Layer 4 of a small transformer language model trained on English Wikipedia (8 layers, counted from 0, width 96).
In attention head 4, each number of a token's query is one row of weights dot the token's vector x plus its bias. The head spreads its attention over the tokens so far by the softmax of query dot key.

Query weights of the head. A number n stands for (n - 500) times 0.00057.
q0 (bias -0.208): 549 534 492 492 468 451 298 727 668 364 547 545 613 714 672 462 466 504 352 468 529 390 693 698 446 543 504 537 282 538 671 453 257 496 553 516 659 474 633 395 427 424 603 423 512 636 492 265 387 739 288 361 450 370 422 568 651 419 618 558 519 343 417 587 389 560 467 555 191 395 493 573 226 481 617 423 408 626 516 304 642 752 864 654 445 526 423 256 459 496 516 345 316 640 492 412
q1 (bias 0.348): 428 335 655 512 677 728 541 478 560 508 454 686 515 682 418 306 493 592 263 496 600 396 540 593 342 492 431 577 412 517 493 577 463 587 392 319 724 573 550 804 492 511 589 447 538 532 701 535 589 319 335 360 466 519 634 425 671 560 573 444 792 618 526 678 350 433 368 554 306 452 430 677 213 551 485 458 504 459 473 467 380 519 452 415 322 548 323 232 353 546 764 221 363 561 610 556
q2 (bias -0.334): 696 619 374 586 547 524 497 480 526 399 295 610 507 342 665 476 313 507 429 581 450 455 657 435 639 590 739 617 624 697 464 532 548 530 704 445 273 377 372 284 541 550 317 665 483 444 525 414 380 625 604 562 578 649 290 512 475 400 507 470 431 526 308 390 490 452 641 514 559 442 605 251 670 619 418 475 460 594 412 306 346 585 485 597 554 303 605 342 558 306 248 470 577 299 500 549
q3 (bias -0.594): 799 558 275 369 557 428 242 726 597 656 639 576 625 370 605 514 260 527 440 476 383 239 437 603 577 486 477 618 754 616 642 453 333 707 589 562 659 553 686 390 437 332 467 550 413 922 656 306 437 573 230 674 592 663 83 596 468 409 728 560 473 381 616 581 564 800 703 597 699 464 500 523 649 381 551 431 505 776 491 773 421 380 422 795 613 451 363 307 446 366 390 457 496 624 647 268
q4 (bias -0.478): 655 471 531 439 337 543 632 574 794 464 524 572 436 437 445 651 458 542 571 632 342 530 539 322 500 623 653 285 530 313 591 422 507 587 515 681 275 545 304 385 416 481 329 590 467 606 393 513 435 647 476 399 480 520 392 335 520 598 453 690 665 566 448 412 543 531 475 378 460 360 581 610 691 609 287 460 517 615 520 625 486 661 359 585 538 561 321 602 549 617 434 704 643 460 353 589
q5 (bias 0.304): 439 316 645 563 594 518 579 489 427 694 493 536 452 683 337 303 504 475 434 489 641 607 438 593 522 474 489 743 562 264 517 297 615 388 744 295 544 525 622 671 788 425 649 620 453 507 362 643 703 343 530 575 482 496 577 296 588 427 422 300 604 572 631 486 507 341 462 644 414 567 461 366 489 398 330 307 451 525 537 219 596 526 689 370 489 560 442 503 440 760 530 542 347 321 675 659
q6 (bias -0.086): 638 560 546 542 547 730 298 579 261 583 422 600 545 547 692 322 524 540 429 453 419 355 583 529 565 496 592 782 682 662 639 408 629 468 659 261 446 468 483 85 647 450 731 688 618 515 631 523 436 692 196 640 582 585 314 550 516 423 504 412 484 594 384 665 585 415 340 629 354 360 448 578 391 496 409 410 623 719 199 342 613 430 539 622 152 441 333 304 344 578 466 573 277 459 590 386
q7 (bias 0.296): 404 376 517 689 659 651 512 536 684 601 550 439 529 712 545 716 600 464 709 582 723 602 328 555 278 314 353 793 546 436 290 433 484 528 556 466 667 448 780 811 713 621 686 459 463 377 608 426 746 601 731 407 542 345 575 468 326 248 513 315 381 483 512 597 484 337 435 755 476 706 428 323 520 496 437 545 684 610 371 409 454 442 430 263 411 384 418 544 512 425 448 134 342 367 376 525
q8 (bias -0.100): 687 492 248 430 588 345 276 555 384 577 516 615 447 403 711 373 551 473 574 344 420 520 380 508 412 554 660 530 655 647 542 303 663 469 472 471 538 433 545 276 662 382 401 339 476 760 799 462 342 417 475 583 703 496 382 718 553 258 479 278 268 538 717 449 568 714 704 475 568 524 637 186 643 309 439 448 374 588 606 723 669 390 457 616 628 500 271 345 559 683 374 636 573 565 629 412
q9 (bias 0.117): 723 424 235 515 615 343 313 393 476 658 246 660 620 589 573 515 665 529 650 485 433 474 449 610 552 637 564 731 634 708 378 237 515 297 525 535 650 561 583 415 527 371 223 386 581 517 526 660 522 469 338 767 630 595 594 635 582 430 636 393 401 400 659 471 441 593 570 474 599 442 385 456 569 378 391 559 404 734 295 426 387 444 512 629 417 325 467 429 403 582 716 422 472 347 433 419
q10 (bias 0.349): 165 545 591 471 737 597 726 559 396 604 604 431 429 833 286 546 514 418 472 627 354 684 560 529 458 198 453 781 519 105 619 296 642 415 585 519 478 527 528 651 672 584 553 365 677 409 402 482 459 259 780 413 345 398 415 351 631 510 206 295 786 427 700 825 570 592 416 557 491 637 622 453 343 329 519 271 553 348 528 319 581 495 500 127 801 672 174 554 364 693 656 520 620 646 397 560
q11 (bias 0.336): 504 393 641 285 652 319 492 488 422 245 660 504 586 547 531 452 669 614 311 678 465 552 474 587 347 583 421 500 643 719 642 657 544 473 417 339 714 500 541 801 500 630 675 694 528 519 463 450 254 386 430 690 406 259 800 419 423 637 388 720 560 365 635 675 468 597 556 426 223 528 504 378 147 594 356 386 500 588 578 442 454 553 211 616 404 696 593 383 635 431 517 637 523 467 329 330
q12 (bias 0.125): 496 356 481 527 306 583 214 596 362 618 250 493 496 548 537 421 537 559 419 257 370 305 516 531 629 563 496 754 289 416 665 430 594 474 609 246 300 419 558 353 504 313 508 679 602 461 546 479 701 629 353 560 546 481 438 630 699 552 558 696 485 508 511 242 617 341 452 264 579 511 541 523 421 353 500 447 551 523 366 403 469 316 840 641 250 636 413 489 585 696 564 649 507 492 626 583
q13 (bias 0.279): 503 673 452 490 588 559 593 467 450 553 503 429 481 631 619 457 512 278 481 321 512 475 317 570 457 580 398 587 469 541 556 383 577 410 571 464 430 309 453 503 444 606 577 459 805 302 431 641 610 585 586 433 343 500 642 417 531 631 370 436 426 441 753 420 568 630 549 383 336 558 503 559 361 500 620 322 429 519 613 621 615 428 517 567 714 678 456 416 400 396 448 536 407 525 519 621
q14 (bias 0.921): 500 349 601 500 872 756 603 304 522 174 657 658 327 718 257 613 550 364 311 679 691 541 660 724 160 532 437 634 432 580 451 395 592 60 246 332 758 656 453 674 626 637 367 547 686 244 453 568 404 271 711 186 416 464 883 511 427 484 220 485 541 484 627 622 583 435 314 647 356 389 515 422 269 766 353 443 446 459 453 144 362 385 621 394 516 781 619 485 404 662 673 648 540 328 22 567
q15 (bias 0.242): 222 674 644 613 633 588 471 537 721 600 448 345 556 670 546 639 595 173 444 300 613 672 486 443 551 539 361 495 633 130 488 409 525 709 742 438 392 463 422 642 747 720 666 300 725 322 317 752 483 496 617 272 483 601 638 383 577 549 405 476 327 646 546 203 648 558 370 340 555 645 661 543 429 541 595 483 376 500 611 349 517 500 337 496 705 714 326 573 425 594 544 846 549 316 543 500
q16 (bias -0.272): 539 554 466 684 569 478 230 386 621 579 459 388 548 496 223 635 489 289 627 508 716 616 693 545 621 303 399 349 526 354 566 425 667 393 647 450 445 439 631 539 391 316 481 529 401 692 186 528 597 521 586 586 678 507 451 301 648 233 571 359 701 312 579 562 331 604 613 347 591 453 596 522 544 404 436 452 450 493 778 308 496 652 492 428 462 315 504 542 425 463 554 461 363 637 419 482
q17 (bias -0.638): 819 640 389 284 467 264 571 570 615 587 514 575 427 543 441 629 522 500 569 349 483 362 341 519 509 463 840 413 564 480 385 165 491 687 269 622 542 557 308 56 443 432 421 212 460 786 735 462 231 555 495 703 718 661 409 699 332 424 404 386 250 298 535 500 531 744 395 688 384 416 548 536 678 422 381 541 519 522 273 720 717 536 289 727 560 448 230 375 359 495 359 505 582 709 581 594
q18 (bias 0.333): 352 395 521 439 512 556 548 554 560 303 694 437 459 298 417 413 496 481 500 349 572 678 607 422 416 554 504 474 306 575 481 679 702 465 354 542 609 570 321 638 428 689 521 468 524 291 399 459 284 387 557 520 322 393 695 535 496 690 708 627 579 429 461 189 747 437 165 325 663 512 469 528 341 713 594 556 213 409 500 469 377 444 713 447 414 605 792 742 230 282 504 712 504 456 512 540
q19 (bias -0.693): 714 521 315 608 257 352 426 338 327 712 326 457 536 458 442 726 491 564 670 500 437 565 378 432 605 432 576 528 433 626 608 307 557 526 535 661 226 569 321 159 267 475 437 465 438 710 456 442 241 579 419 659 691 666 375 753 535 556 742 389 286 371 354 214 461 656 621 406 731 500 487 610 870 513 661 813 642 474 549 656 383 535 566 572 505 466 509 623 582 203 403 542 770 771 562 575
q20 (bias -0.058): 471 557 641 328 404 463 456 577 569 628 420 571 486 431 485 602 600 433 556 446 598 537 548 518 367 542 528 478 583 671 503 350 486 490 284 450 439 797 577 205 329 318 535 380 685 468 403 503 402 497 619 577 420 531 451 811 590 645 353 661 493 299 228 483 408 400 507 427 309 386 553 545 476 380 573 841 493 398 490 492 451 355 679 518 373 653 397 579 540 393 539 485 441 535 614 616
q21 (bias 0.238): 339 607 517 487 466 503 484 641 287 452 595 389 690 439 546 378 654 585 401 422 466 446 320 414 468 550 398 462 412 521 457 553 490 594 493 483 637 544 713 541 408 344 699 487 487 479 425 573 570 594 493 585 242 324 513 661 487 350 665 545 577 486 703 557 419 443 449 523 407 598 585 526 353 425 707 312 587 622 536 421 665 386 576 361 533 588 713 568 607 428 547 209 376 507 601 497
q22 (bias 0.093): 383 344 227 504 536 432 591 400 334 488 585 436 431 480 633 459 604 344 388 480 659 571 386 371 576 727 465 500 673 315 486 663 556 518 648 392 263 363 372 528 729 475 371 595 705 418 642 590 511 418 500 534 404 364 446 466 550 456 438 514 326 639 444 174 667 627 472 399 534 601 796 511 772 677 593 466 294 296 754 407 399 542 431 606 625 559 412 467 329 623 269 617 540 485 603 367
q23 (bias 0.372): 578 428 221 651 630 399 468 473 250 357 505 450 416 447 944 295 563 473 664 529 819 687 219 633 243 481 655 674 626 587 321 679 705 375 584 259 448 567 463 505 929 330 576 592 546 586 648 756 590 240 660 437 528 308 505 536 639 267 571 539 262 731 486 623 597 399 398 744 633 712 424 352 505 437 673 259 486 688 356 132 198 505 574 623 467 491 541 416 505 570 452 437 473 365 509 477
q24 (bias -0.231): 504 380 597 601 457 638 492 500 155 763 330 363 533 677 379 650 632 752 346 728 543 443 360 428 520 517 487 540 550 600 678 475 500 353 491 513 542 604 742 560 522 546 669 484 385 707 541 465 532 539 262 701 624 610 275 523 653 379 492 519 606 659 520 775 291 427 205 546 341 757 552 644 342 353 471 566 765 459 541 545 475 574 679 348 298 635 467 220 380 661 444 357 504 724 475 688
q25 (bias 0.249): 405 309 251 243 469 306 348 731 432 382 530 487 401 455 509 458 616 624 600 406 625 433 231 430 419 601 583 275 690 702 633 821 694 257 339 491 656 517 630 665 509 399 391 300 491 432 658 508 542 336 452 604 560 424 522 618 483 522 517 680 500 567 367 550 661 380 739 630 335 296 450 406 445 343 712 470 403 648 513 670 295 513 573 614 535 566 802 271 612 590 580 85 643 251 457 373
q26 (bias 0.294): 401 312 765 553 705 598 621 495 740 294 619 435 576 712 351 477 760 377 738 559 611 528 299 761 187 428 529 252 476 314 367 610 139 795 248 515 540 546 695 815 550 358 837 500 655 254 476 694 436 266 581 436 505 365 729 567 670 361 486 588 584 691 872 500 439 358 257 586 230 532 322 538 254 627 390 406 676 574 405 542 495 439 400 442 326 550 397 554 509 438 613 465 347 429 514 594
q27 (bias 0.173): 699 528 716 516 546 620 595 571 310 486 558 563 636 574 535 582 463 491 435 527 421 434 772 628 417 461 412 644 539 542 389 367 465 451 260 360 713 453 623 487 399 572 369 360 513 571 548 551 547 476 507 422 452 339 603 630 548 510 533 515 503 407 512 713 322 656 382 584 269 466 469 570 383 540 367 574 749 573 551 376 542 535 592 412 546 608 538 558 403 622 523 621 439 680 375 300
q28 (bias 0.348): 380 568 529 632 530 606 387 567 288 446 577 429 526 649 424 525 647 294 378 401 497 525 439 442 544 536 374 541 497 357 291 522 562 491 514 272 295 343 587 672 490 512 474 402 683 488 529 518 775 619 754 367 389 381 513 427 681 470 413 317 475 431 586 540 563 464 633 497 500 562 577 494 319 350 471 418 582 303 541 364 636 462 577 367 555 540 541 455 435 490 540 507 509 405 538 563
q29 (bias 0.051): 451 545 348 503 683 659 436 467 628 381 500 536 559 640 534 457 680 422 585 377 655 628 325 478 411 481 456 333 587 340 436 481 396 491 489 600 584 575 572 338 431 366 513 441 454 387 646 631 706 459 689 458 469 448 541 633 544 380 302 454 420 297 533 424 405 458 497 651 344 343 602 568 586 482 484 584 625 717 494 551 443 534 572 494 525 473 380 491 419 326 568 539 432 285 379 605
q30 (bias -0.407): 698 590 357 673 397 529 456 393 535 626 318 583 254 492 576 485 629 479 590 450 259 500 417 368 551 553 616 314 634 557 490 605 380 642 740 554 192 378 392 643 372 340 730 467 610 610 445 590 424 604 489 421 418 602 325 654 604 205 725 466 420 354 392 453 375 677 695 399 536 615 475 316 536 660 642 482 542 551 522 512 572 596 347 470 591 407 772 493 500 396 389 566 592 630 544 559
q31 (bias 0.094): 539 713 616 605 390 418 631 526 320 550 688 487 406 430 373 352 258 594 362 427 428 686 433 476 655 653 419 246 322 467 547 466 618 484 273 621 472 384 443 549 440 462 398 338 576 413 327 672 513 469 554 409 564 553 631 599 553 503 554 481 500 645 672 357 576 493 454 409 533 490 632 593 553 516 396 397 448 477 473 643 561 497 433 623 762 490 381 605 451 610 562 619 684 647 576 705

Each question shows a short text with each token's key, already scaled and adjusted for position as the last token sees it. A number n stands for (n - 500) times 0.0028.

Then comes the last token's vector x. A number n stands for (n - 500) times 0.0093.

0 " day": 610 467 478 785 449 731 650 491 621 621 678 272 759 652 130 620 641 664 351 641 480 533 528 509 663 314 355 404 500 422 555 416
1 ",": 625 386 654 690 527 680 725 480 632 621 524 272 777 616 241 529 649 587 349 628 369 455 599 559 594 279 266 392 595 353 691 362
2 " he": 583 374 668 711 485 720 708 510 633 585 621 271 745 527 196 636 653 626 361 717 523 494 560 558 539 298 320 354 533 433 715 380
3 " was": 657 484 533 662 456 793 661 544 648 619 609 220 774 621 225 685 724 594 367 660 493 496 563 531 566 324 291 410 572 383 619 428
4 " br": 563 395 629 661 490 699 733 476 615 594 530 268 734 391 184 529 677 580 354 744 537 443 535 581 672 304 253 367 481 398 628 342
x: 507 590 578 635 469 403 411 306 352 837 478 542 620 429 505 470 459 502 555 324 452 451 251 593 579 615 511 794 549 397 498 434 627 531 535 377 473 364 402 583 458 571 366 481 502 413 519 465 576 516 607 495 551 528 653 561 573 501 583 394 596 553 481 404 500 415 344 544 482 450 479 473 639 269 497 522 436 505 482 802 615 565 544 535 493 392 282 658 436 492 580 612 301 610 461 493
Which token does the last token look at most, and with what share of its attention? 3 " was", with about 50%

0 "c": 631 460 463 829 431 779 670 487 643 647 704 237 803 659 62 617 679 685 312 674 500 531 520 521 699 285 325 375 494 411 548 397
1 "orn": 711 367 689 735 606 687 760 528 669 622 551 210 702 389 166 575 699 625 284 637 443 392 545 652 710 251 287 379 496 389 707 274
2 " State": 640 367 692 735 544 669 808 522 614 704 577 212 715 449 211 570 664 654 233 693 509 396 477 522 784 265 293 431 489 361 710 282
3 "===\n\n": 611 483 384 674 455 858 772 535 677 675 602 216 837 865 250 679 623 676 343 585 561 447 599 599 736 313 336 421 599 438 524 433
4 "|": 610 484 459 738 477 906 765 554 686 613 566 268 853 787 232 689 605 692 322 625 493 406 589 453 685 271 363 366 632 372 539 499
x: 621 550 423 370 534 405 464 442 604 654 490 532 517 464 570 534 443 506 431 399 379 603 312 461 456 514 515 736 416 550 556 360 546 523 549 373 491 515 485 482 557 460 543 535 456 316 555 413 440 384 335 515 442 470 780 629 506 605 503 480 492 476 435 576 595 523 404 515 524 511 542 327 478 397 527 532 418 600 445 941 626 554 550 511 461 493 331 431 448 462 529 605 491 600 608 477
Which token does the last token look at most, and with what share of its attention? 3 "===\n\n", with about 50%

0 " in": 624 473 473 785 435 728 641 497 620 627 684 282 759 651 146 601 647 643 364 626 476 528 515 519 673 312 355 408 499 423 542 409
1 " the": 700 441 633 762 497 682 727 531 606 596 610 288 731 523 198 601 662 567 354 623 390 437 526 569 604 281 338 375 498 361 645 349
2 " United": 679 378 639 694 550 648 830 503 570 583 549 277 696 507 258 558 626 615 323 657 473 442 436 536 685 275 333 427 499 336 646 304
3 " Kingdom": 633 350 691 719 552 648 756 481 617 629 536 315 692 407 225 519 631 646 301 632 394 439 522 518 680 295 272 430 483 419 671 361
4 ".": 693 418 504 667 516 730 779 447 609 569 597 307 829 719 263 601 631 663 343 590 496 503 546 542 679 303 351 427 563 382 591 433
x: 527 497 418 492 442 386 459 476 504 641 489 491 548 508 623 491 494 534 428 214 513 464 423 628 484 516 464 624 426 398 567 287 465 535 478 352 459 525 439 453 680 378 567 514 455 354 520 540 444 384 399 598 543 482 786 358 526 504 489 613 405 492 545 470 491 614 398 462 430 488 497 481 544 372 536 397 502 528 461 797 611 527 616 581 542 506 266 596 537 618 512 609 469 726 592 410
To which token does the last token give the most attention? 4 "."

0 " show": 610 464 482 772 445 736 644 488 625 630 688 281 765 652 135 610 639 659 358 636 501 541 522 510 671 322 353 415 499 430 552 415
1 " is": 653 501 565 656 492 807 649 508 638 641 597 237 806 604 239 680 717 579 368 604 442 467 612 568 606 319 296 441 551 402 611 432
2 " an": 631 462 575 674 485 783 738 493 622 615 601 247 792 489 206 625 702 584 435 673 435 424 476 578 596 303 346 352 426 363 605 445
3 " exp": 642 504 633 722 565 725 734 506 583 568 498 216 636 417 147 562 638 595 298 679 471 449 517 595 612 318 273 338 507 425 564 353
4 "ans": 609 501 542 692 561 781 750 521 602 562 503 207 709 434 236 584 701 607 316 650 438 418 520 591 693 322 288 395 469 366 573 386
x: 439 542 412 480 423 385 348 439 331 807 516 603 397 603 455 342 377 568 626 471 484 404 358 602 652 467 415 759 338 492 508 410 533 419 537 305 487 434 333 532 628 464 511 458 596 386 447 496 564 641 436 599 575 591 696 389 406 601 654 503 488 519 488 423 485 545 301 514 527 445 563 450 701 427 475 438 509 440 485 739 576 601 578 471 642 437 345 591 518 575 516 663 414 638 524 490
To which token does the last token give the most attention? 1 " is"

0 " |\n\n": 599 479 443 754 415 734 643 502 612 629 666 300 752 688 163 609 617 639 368 618 496 539 522 522 671 333 380 433 512 436 535 440
1 "===": 641 558 431 680 417 784 745 615 597 575 617 340 726 747 283 567 580 585 343 519 419 487 538 576 743 343 478 439 625 380 591 377
2 "at": 655 480 632 789 538 628 707 547 607 590 521 274 631 416 246 492 643 633 302 606 357 430 487 608 593 326 384 339 497 363 644 297
3 " Louis": 625 380 617 728 564 609 755 535 665 562 571 279 614 431 268 445 622 651 360 673 464 436 460 583 701 332 356 446 477 353 690 290
4 "iana": 623 394 620 713 559 612 774 533 606 640 553 297 690 435 300 426 629 636 315 655 442 425 493 499 728 343 336 450 483 364 674 307
x: 534 561 339 528 607 508 525 498 505 675 470 597 469 662 566 362 538 577 423 297 502 504 373 483 468 424 444 732 380 648 379 294 489 408 453 427 507 389 446 464 569 430 474 619 527 327 579 554 554 451 378 527 531 623 654 504 531 414 395 476 350 471 580 568 472 628 419 552 389 437 620 369 624 354 547 363 461 469 423 848 626 592 592 544 761 513 406 569 592 519 554 523 415 673 455 391
To which token does the last token give the most attention? 1 "==="

0 "ode": 626 472 466 793 453 744 665 488 637 648 682 249 783 656 95 604 638 677 322 659 499 538 516 500 705 302 341 419 496 427 562 423
1 " series": 688 389 696 705 611 703 731 475 646 641 557 253 774 511 191 592 659 656 266 614 513 422 543 498 698 327 278 373 496 400 679 347
2 " that": 660 512 582 732 477 769 787 518 693 591 539 244 832 673 211 604 591 602 329 594 386 446 601 612 706 316 333 449 596 364 650 432
3 " was": 690 477 563 688 471 790 681 539 682 642 601 220 819 633 203 681 716 620 337 667 472 481 590 540 581 345 258 412 584 373 622 421
4 " released": 768 453 501 696 466 733 748 540 627 556 562 199 729 643 148 568 604 620 255 640 553 568 531 505 713 306 314 383 575 351 589 364
x: 442 528 476 376 504 510 447 469 377 838 441 590 476 450 616 431 375 377 512 232 512 338 410 624 548 608 578 681 373 479 695 429 612 479 576 505 468 448 449 579 494 461 473 521 531 236 408 509 511 518 514 556 485 405 684 618 516 459 563 465 549 484 532 486 445 519 449 527 468 570 539 487 614 487 382 390 428 486 430 780 647 491 414 539 694 451 402 614 433 500 570 664 563 597 552 413
To which token does the last token give the most attention? 3 " was"

0 "t": 628 462 474 823 440 761 650 489 647 636 691 244 782 651 70 628 670 673 321 667 489 523 527 521 687 293 329 385 491 413 543 411
1 "ect": 674 360 677 742 554 736 737 481 613 581 482 188 729 423 147 598 677 621 343 639 398 410 565 587 628 270 250 366 528 342 677 326
2 "ive": 735 386 703 735 578 701 751 504 601 578 507 234 758 453 165 621 668 620 321 664 443 409 546 556 669 302 274 336 504 342 728 346
3 " Stadium": 641 300 734 687 545 677 756 510 609 670 585 298 740 470 218 610 703 631 197 691 579 443 557 475 715 266 293 481 570 373 700 333
4 ";": 605 346 584 625 530 763 716 467 648 660 538 278 891 747 193 617 606 620 268 605 476 413 606 480 690 273 270 372 607 370 672 467
x: 427 560 409 430 419 478 483 458 568 803 519 494 514 574 648 441 513 440 423 252 452 570 391 585 491 563 519 616 350 442 591 377 475 509 568 456 528 487 432 523 458 524 533 561 489 287 588 470 516 582 454 571 451 613 778 438 549 534 526 467 515 473 441 517 482 565 398 408 316 519 489 508 503 325 525 423 382 514 369 756 605 515 661 631 631 482 440 509 445 596 450 527 471 748 533 439
To which token does the last token give the most attention? 4 ";"

0 " ": 615 464 486 750 449 722 646 487 614 622 653 292 742 650 156 591 640 645 352 635 487 528 525 524 663 329 363 406 505 427 546 426
1 "12": 705 408 650 711 544 655 723 461 635 596 491 335 670 456 217 481 710 591 315 635 397 430 555 574 644 362 295 379 539 396 654 401
2 ",": 662 409 673 730 516 637 708 463 612 618 488 300 769 541 223 482 670 552 358 620 425 453 536 545 549 330 275 392 553 367 640 351
3 "3": 679 367 641 695 517 679 727 477 625 565 511 309 686 474 227 516 700 601 297 644 455 468 513 581 609 352 294 338 531 382 667 423
4 "27": 674 378 645 677 501 693 715 470 647 600 496 321 693 480 212 529 703 583 328 644 438 451 544 562 661 339 295 442 571 375 688 465
x: 540 549 376 451 484 410 365 498 338 799 519 411 510 460 560 412 448 486 562 276 413 446 347 553 512 494 400 711 393 449 548 355 472 468 562 314 533 479 462 457 495 415 491 551 666 368 528 618 517 574 515 486 395 433 757 530 597 414 511 426 556 471 448 518 454 549 407 484 513 542 558 482 566 337 609 422 612 529 462 825 617 551 701 560 640 492 431 580 526 491 565 550 338 575 581 431
To which token does the last token give the most attention? 0 " "

0 "ind": 630 457 464 804 444 748 668 495 645 630 685 251 780 651 86 616 661 678 329 665 498 535 515 515 696 291 345 406 490 423 559 409
1 "ler": 627 366 698 710 541 680 773 545 619 618 519 232 731 426 181 550 617 583 258 677 511 416 526 589 680 296 296 358 533 418 699 231
2 ".": 698 401 547 647 537 763 785 451 625 620 554 266 857 717 243 610 637 694 314 635 498 461 591 559 686 289 303 398 582 360 657 427
3 " It": 689 442 693 733 530 673 729 518 681 636 565 228 717 485 187 644 609 662 281 689 470 382 580 574 667 269 317 474 545 418 775 377
4 " a": 731 426 626 707 494 701 733 496 600 687 568 257 803 498 137 609 658 625 296 725 472 442 563 545 624 324 293 372 468 383 713 411
x: 598 692 544 543 533 505 490 481 363 812 478 437 505 534 691 437 550 441 438 345 368 537 417 686 474 598 574 629 343 419 444 424 496 495 577 417 397 485 436 543 511 377 416 472 558 248 478 475 524 549 447 551 445 520 723 620 399 486 553 502 425 552 481 475 641 462 528 548 562 518 430 512 628 329 529 359 499 545 492 889 606 499 550 499 533 464 350 536 438 499 450 531 453 685 464 440
To which token does the last token give the most attention? 2 "."

0 "ed": 613 471 465 756 452 722 633 495 614 613 660 281 748 637 145 607 640 647 365 638 499 529 510 513 662 319 361 407 490 423 543 421
1 " on": 705 453 583 746 547 686 681 506 595 538 565 228 739 574 239 618 649 603 399 593 457 459 492 558 627 308 326 350 535 378 592 292
2 " October": 679 343 627 735 536 674 709 534 642 547 514 275 665 549 262 616 692 621 306 611 422 467 506 515 619 264 337 396 540 383 612 339
3 " ": 623 348 662 654 564 666 745 457 630 593 480 283 687 578 232 532 644 658 317 658 438 410 583 574 647 320 318 354 530 409 623 370
4 "3": 654 341 645 730 558 666 720 464 657 556 516 331 659 526 245 558 699 630 305 629 407 410 565 560 614 328 276 340 520 391 641 427
x: 476 556 411 438 486 459 373 489 537 649 522 360 537 436 565 453 500 434 583 315 469 455 461 481 553 566 505 758 441 375 562 379 505 384 585 289 595 491 419 434 558 438 467 600 531 342 485 541 509 594 419 527 402 495 719 474 556 501 499 459 492 414 489 522 616 671 468 522 531 393 605 476 535 340 625 328 488 519 467 835 707 441 670 558 651 421 283 559 500 509 447 663 386 669 533 463
To which token does the last token give the most attention? 0 "ed"

0 "8": 610 456 471 745 447 717 637 478 621 615 649 308 738 651 162 588 640 641 360 631 493 533 525 506 664 342 363 421 504 430 545 446
1 ",": 666 405 665 706 503 635 700 468 610 621 487 309 779 557 232 489 656 547 366 612 433 465 542 543 564 337 280 402 559 373 644 362
2 "09": 684 414 604 676 501 705 694 478 629 568 494 316 689 484 203 488 694 572 356 620 428 448 582 578 706 369 303 407 575 409 677 440
3 "1": 677 364 652 685 507 639 709 490 625 569 469 306 692 460 206 500 681 593 291 633 502 510 505 566 617 380 305 383 562 418 688 398
4 " |\n": 637 407 451 638 425 774 717 540 648 570 533 294 753 715 244 672 626 614 343 590 574 541 503 571 588 367 381 448 606 450 614 516
x: 515 484 537 505 398 415 470 499 313 747 526 458 461 506 649 423 495 525 445 337 427 397 193 617 532 511 439 722 291 429 695 454 546 470 522 390 443 498 482 488 474 448 463 524 541 500 505 461 435 401 508 561 403 476 786 546 557 503 574 509 520 503 483 509 484 584 413 365 457 553 521 469 486 322 550 342 523 410 422 789 581 552 737 457 544 507 416 580 537 582 469 556 566 712 621 431
Which token does the last token look at most, and with what share of its attention? 4 " |\n", with about 60%

0 " ": 645 455 482 815 436 780 685 483 644 654 694 237 805 689 66 616 677 683 313 671 483 535 532 531 706 284 327 381 506 408 558 406
1 "6": 724 356 674 767 565 732 779 435 660 584 531 245 721 487 158 495 771 617 281 626 422 417 514 606 658 325 225 306 547 343 683 340
2 "–": 696 311 676 752 551 717 767 493 590 641 469 216 800 551 118 493 699 566 274 695 491 475 490 583 610 272 280 292 557 355 635 324
3 "32": 700 350 700 743 548 724 799 467 658 691 554 303 741 501 172 551 772 638 259 672 389 398 555 561 681 301 263 377 588 363 713 421
4 " |": 671 397 579 749 509 846 738 532 608 564 597 233 814 622 146 628 760 619 252 601 477 424 500 522 616 279 307 338 647 319 631 389
x: 485 573 433 452 480 465 466 468 556 758 519 512 529 550 635 460 497 500 522 342 463 442 342 529 555 488 433 708 344 428 612 419 467 533 594 362 498 435 460 511 433 378 545 478 519 286 574 418 482 507 534 561 407 554 825 476 490 497 545 476 474 467 444 588 494 641 481 504 449 546 478 416 501 315 502 460 479 542 398 739 657 480 630 500 661 446 436 536 472 566 477 552 440 606 576 477
To which token does the last token give the most attention? 0 " "

0 "es": 614 472 480 767 461 735 641 492 613 620 669 274 761 629 144 622 656 657 342 650 505 514 516 508 669 308 362 412 486 421 548 422
1 ".\n\n": 633 440 444 636 439 772 778 497 591 597 549 290 866 762 298 611 592 618 440 591 503 481 542 571 662 297 361 426 620 399 607 388
2 "The": 676 462 630 721 446 710 756 540 696 657 575 279 719 567 249 565 599 627 305 635 430 427 535 613 668 264 383 461 539 377 645 422
3 " series": 660 403 686 708 601 642 751 477 657 653 574 266 719 516 231 558 623 654 282 613 497 436 529 502 658 328 311 407 510 428 683 363
4 " pre": 642 447 588 712 516 713 798 468 612 684 529 278 743 447 224 528 676 692 348 666 438 409 482 548 587 397 310 361 494 370 635 392
x: 505 664 570 349 406 367 486 469 398 681 503 457 535 387 729 388 494 396 412 300 502 557 404 814 391 554 336 687 470 507 529 432 508 493 563 364 409 415 404 491 540 420 398 396 515 446 505 518 592 537 575 693 487 620 593 495 438 452 571 460 437 529 469 554 805 527 253 533 656 453 555 449 648 411 447 417 512 499 432 969 663 454 601 418 581 316 372 486 494 503 532 553 488 632 521 542
To which token does the last token give the most attention? 1 ".\n\n"

0 "73": 630 451 466 785 439 774 658 478 634 651 698 268 781 687 93 620 669 674 334 667 493 537 537 512 700 313 332 396 503 413 553 446
1 " y": 677 340 610 733 527 777 742 514 596 591 567 291 846 452 180 538 771 598 275 607 529 439 484 556 591 352 301 283 494 387 650 352
2 "ards": 664 356 647 694 564 711 731 554 587 554 496 205 750 441 165 559 722 586 246 625 556 483 466 554 661 306 262 321 543 371 643 274
3 " |\n\n": 536 500 352 709 333 804 768 605 625 625 529 257 817 818 187 614 575 611 373 597 478 506 531 569 719 304 381 462 653 388 599 414
4 "|": 591 527 442 752 425 846 731 605 686 619 573 281 795 745 213 650 594 670 331 639 435 486 574 456 657 293 366 379 671 352 597 478
x: 652 540 406 392 546 367 469 436 585 681 511 521 519 488 612 536 466 517 466 391 398 624 209 445 453 487 519 725 443 580 533 367 561 539 530 419 477 503 490 490 573 475 553 523 452 328 557 418 447 380 351 490 409 451 764 633 460 530 517 469 500 451 440 577 582 555 409 531 525 549 551 306 470 397 533 497 442 623 433 950 615 584 481 483 513 471 295 429 471 447 597 555 529 540 589 485
To which token does the last token give the most attention? 3 " |\n\n"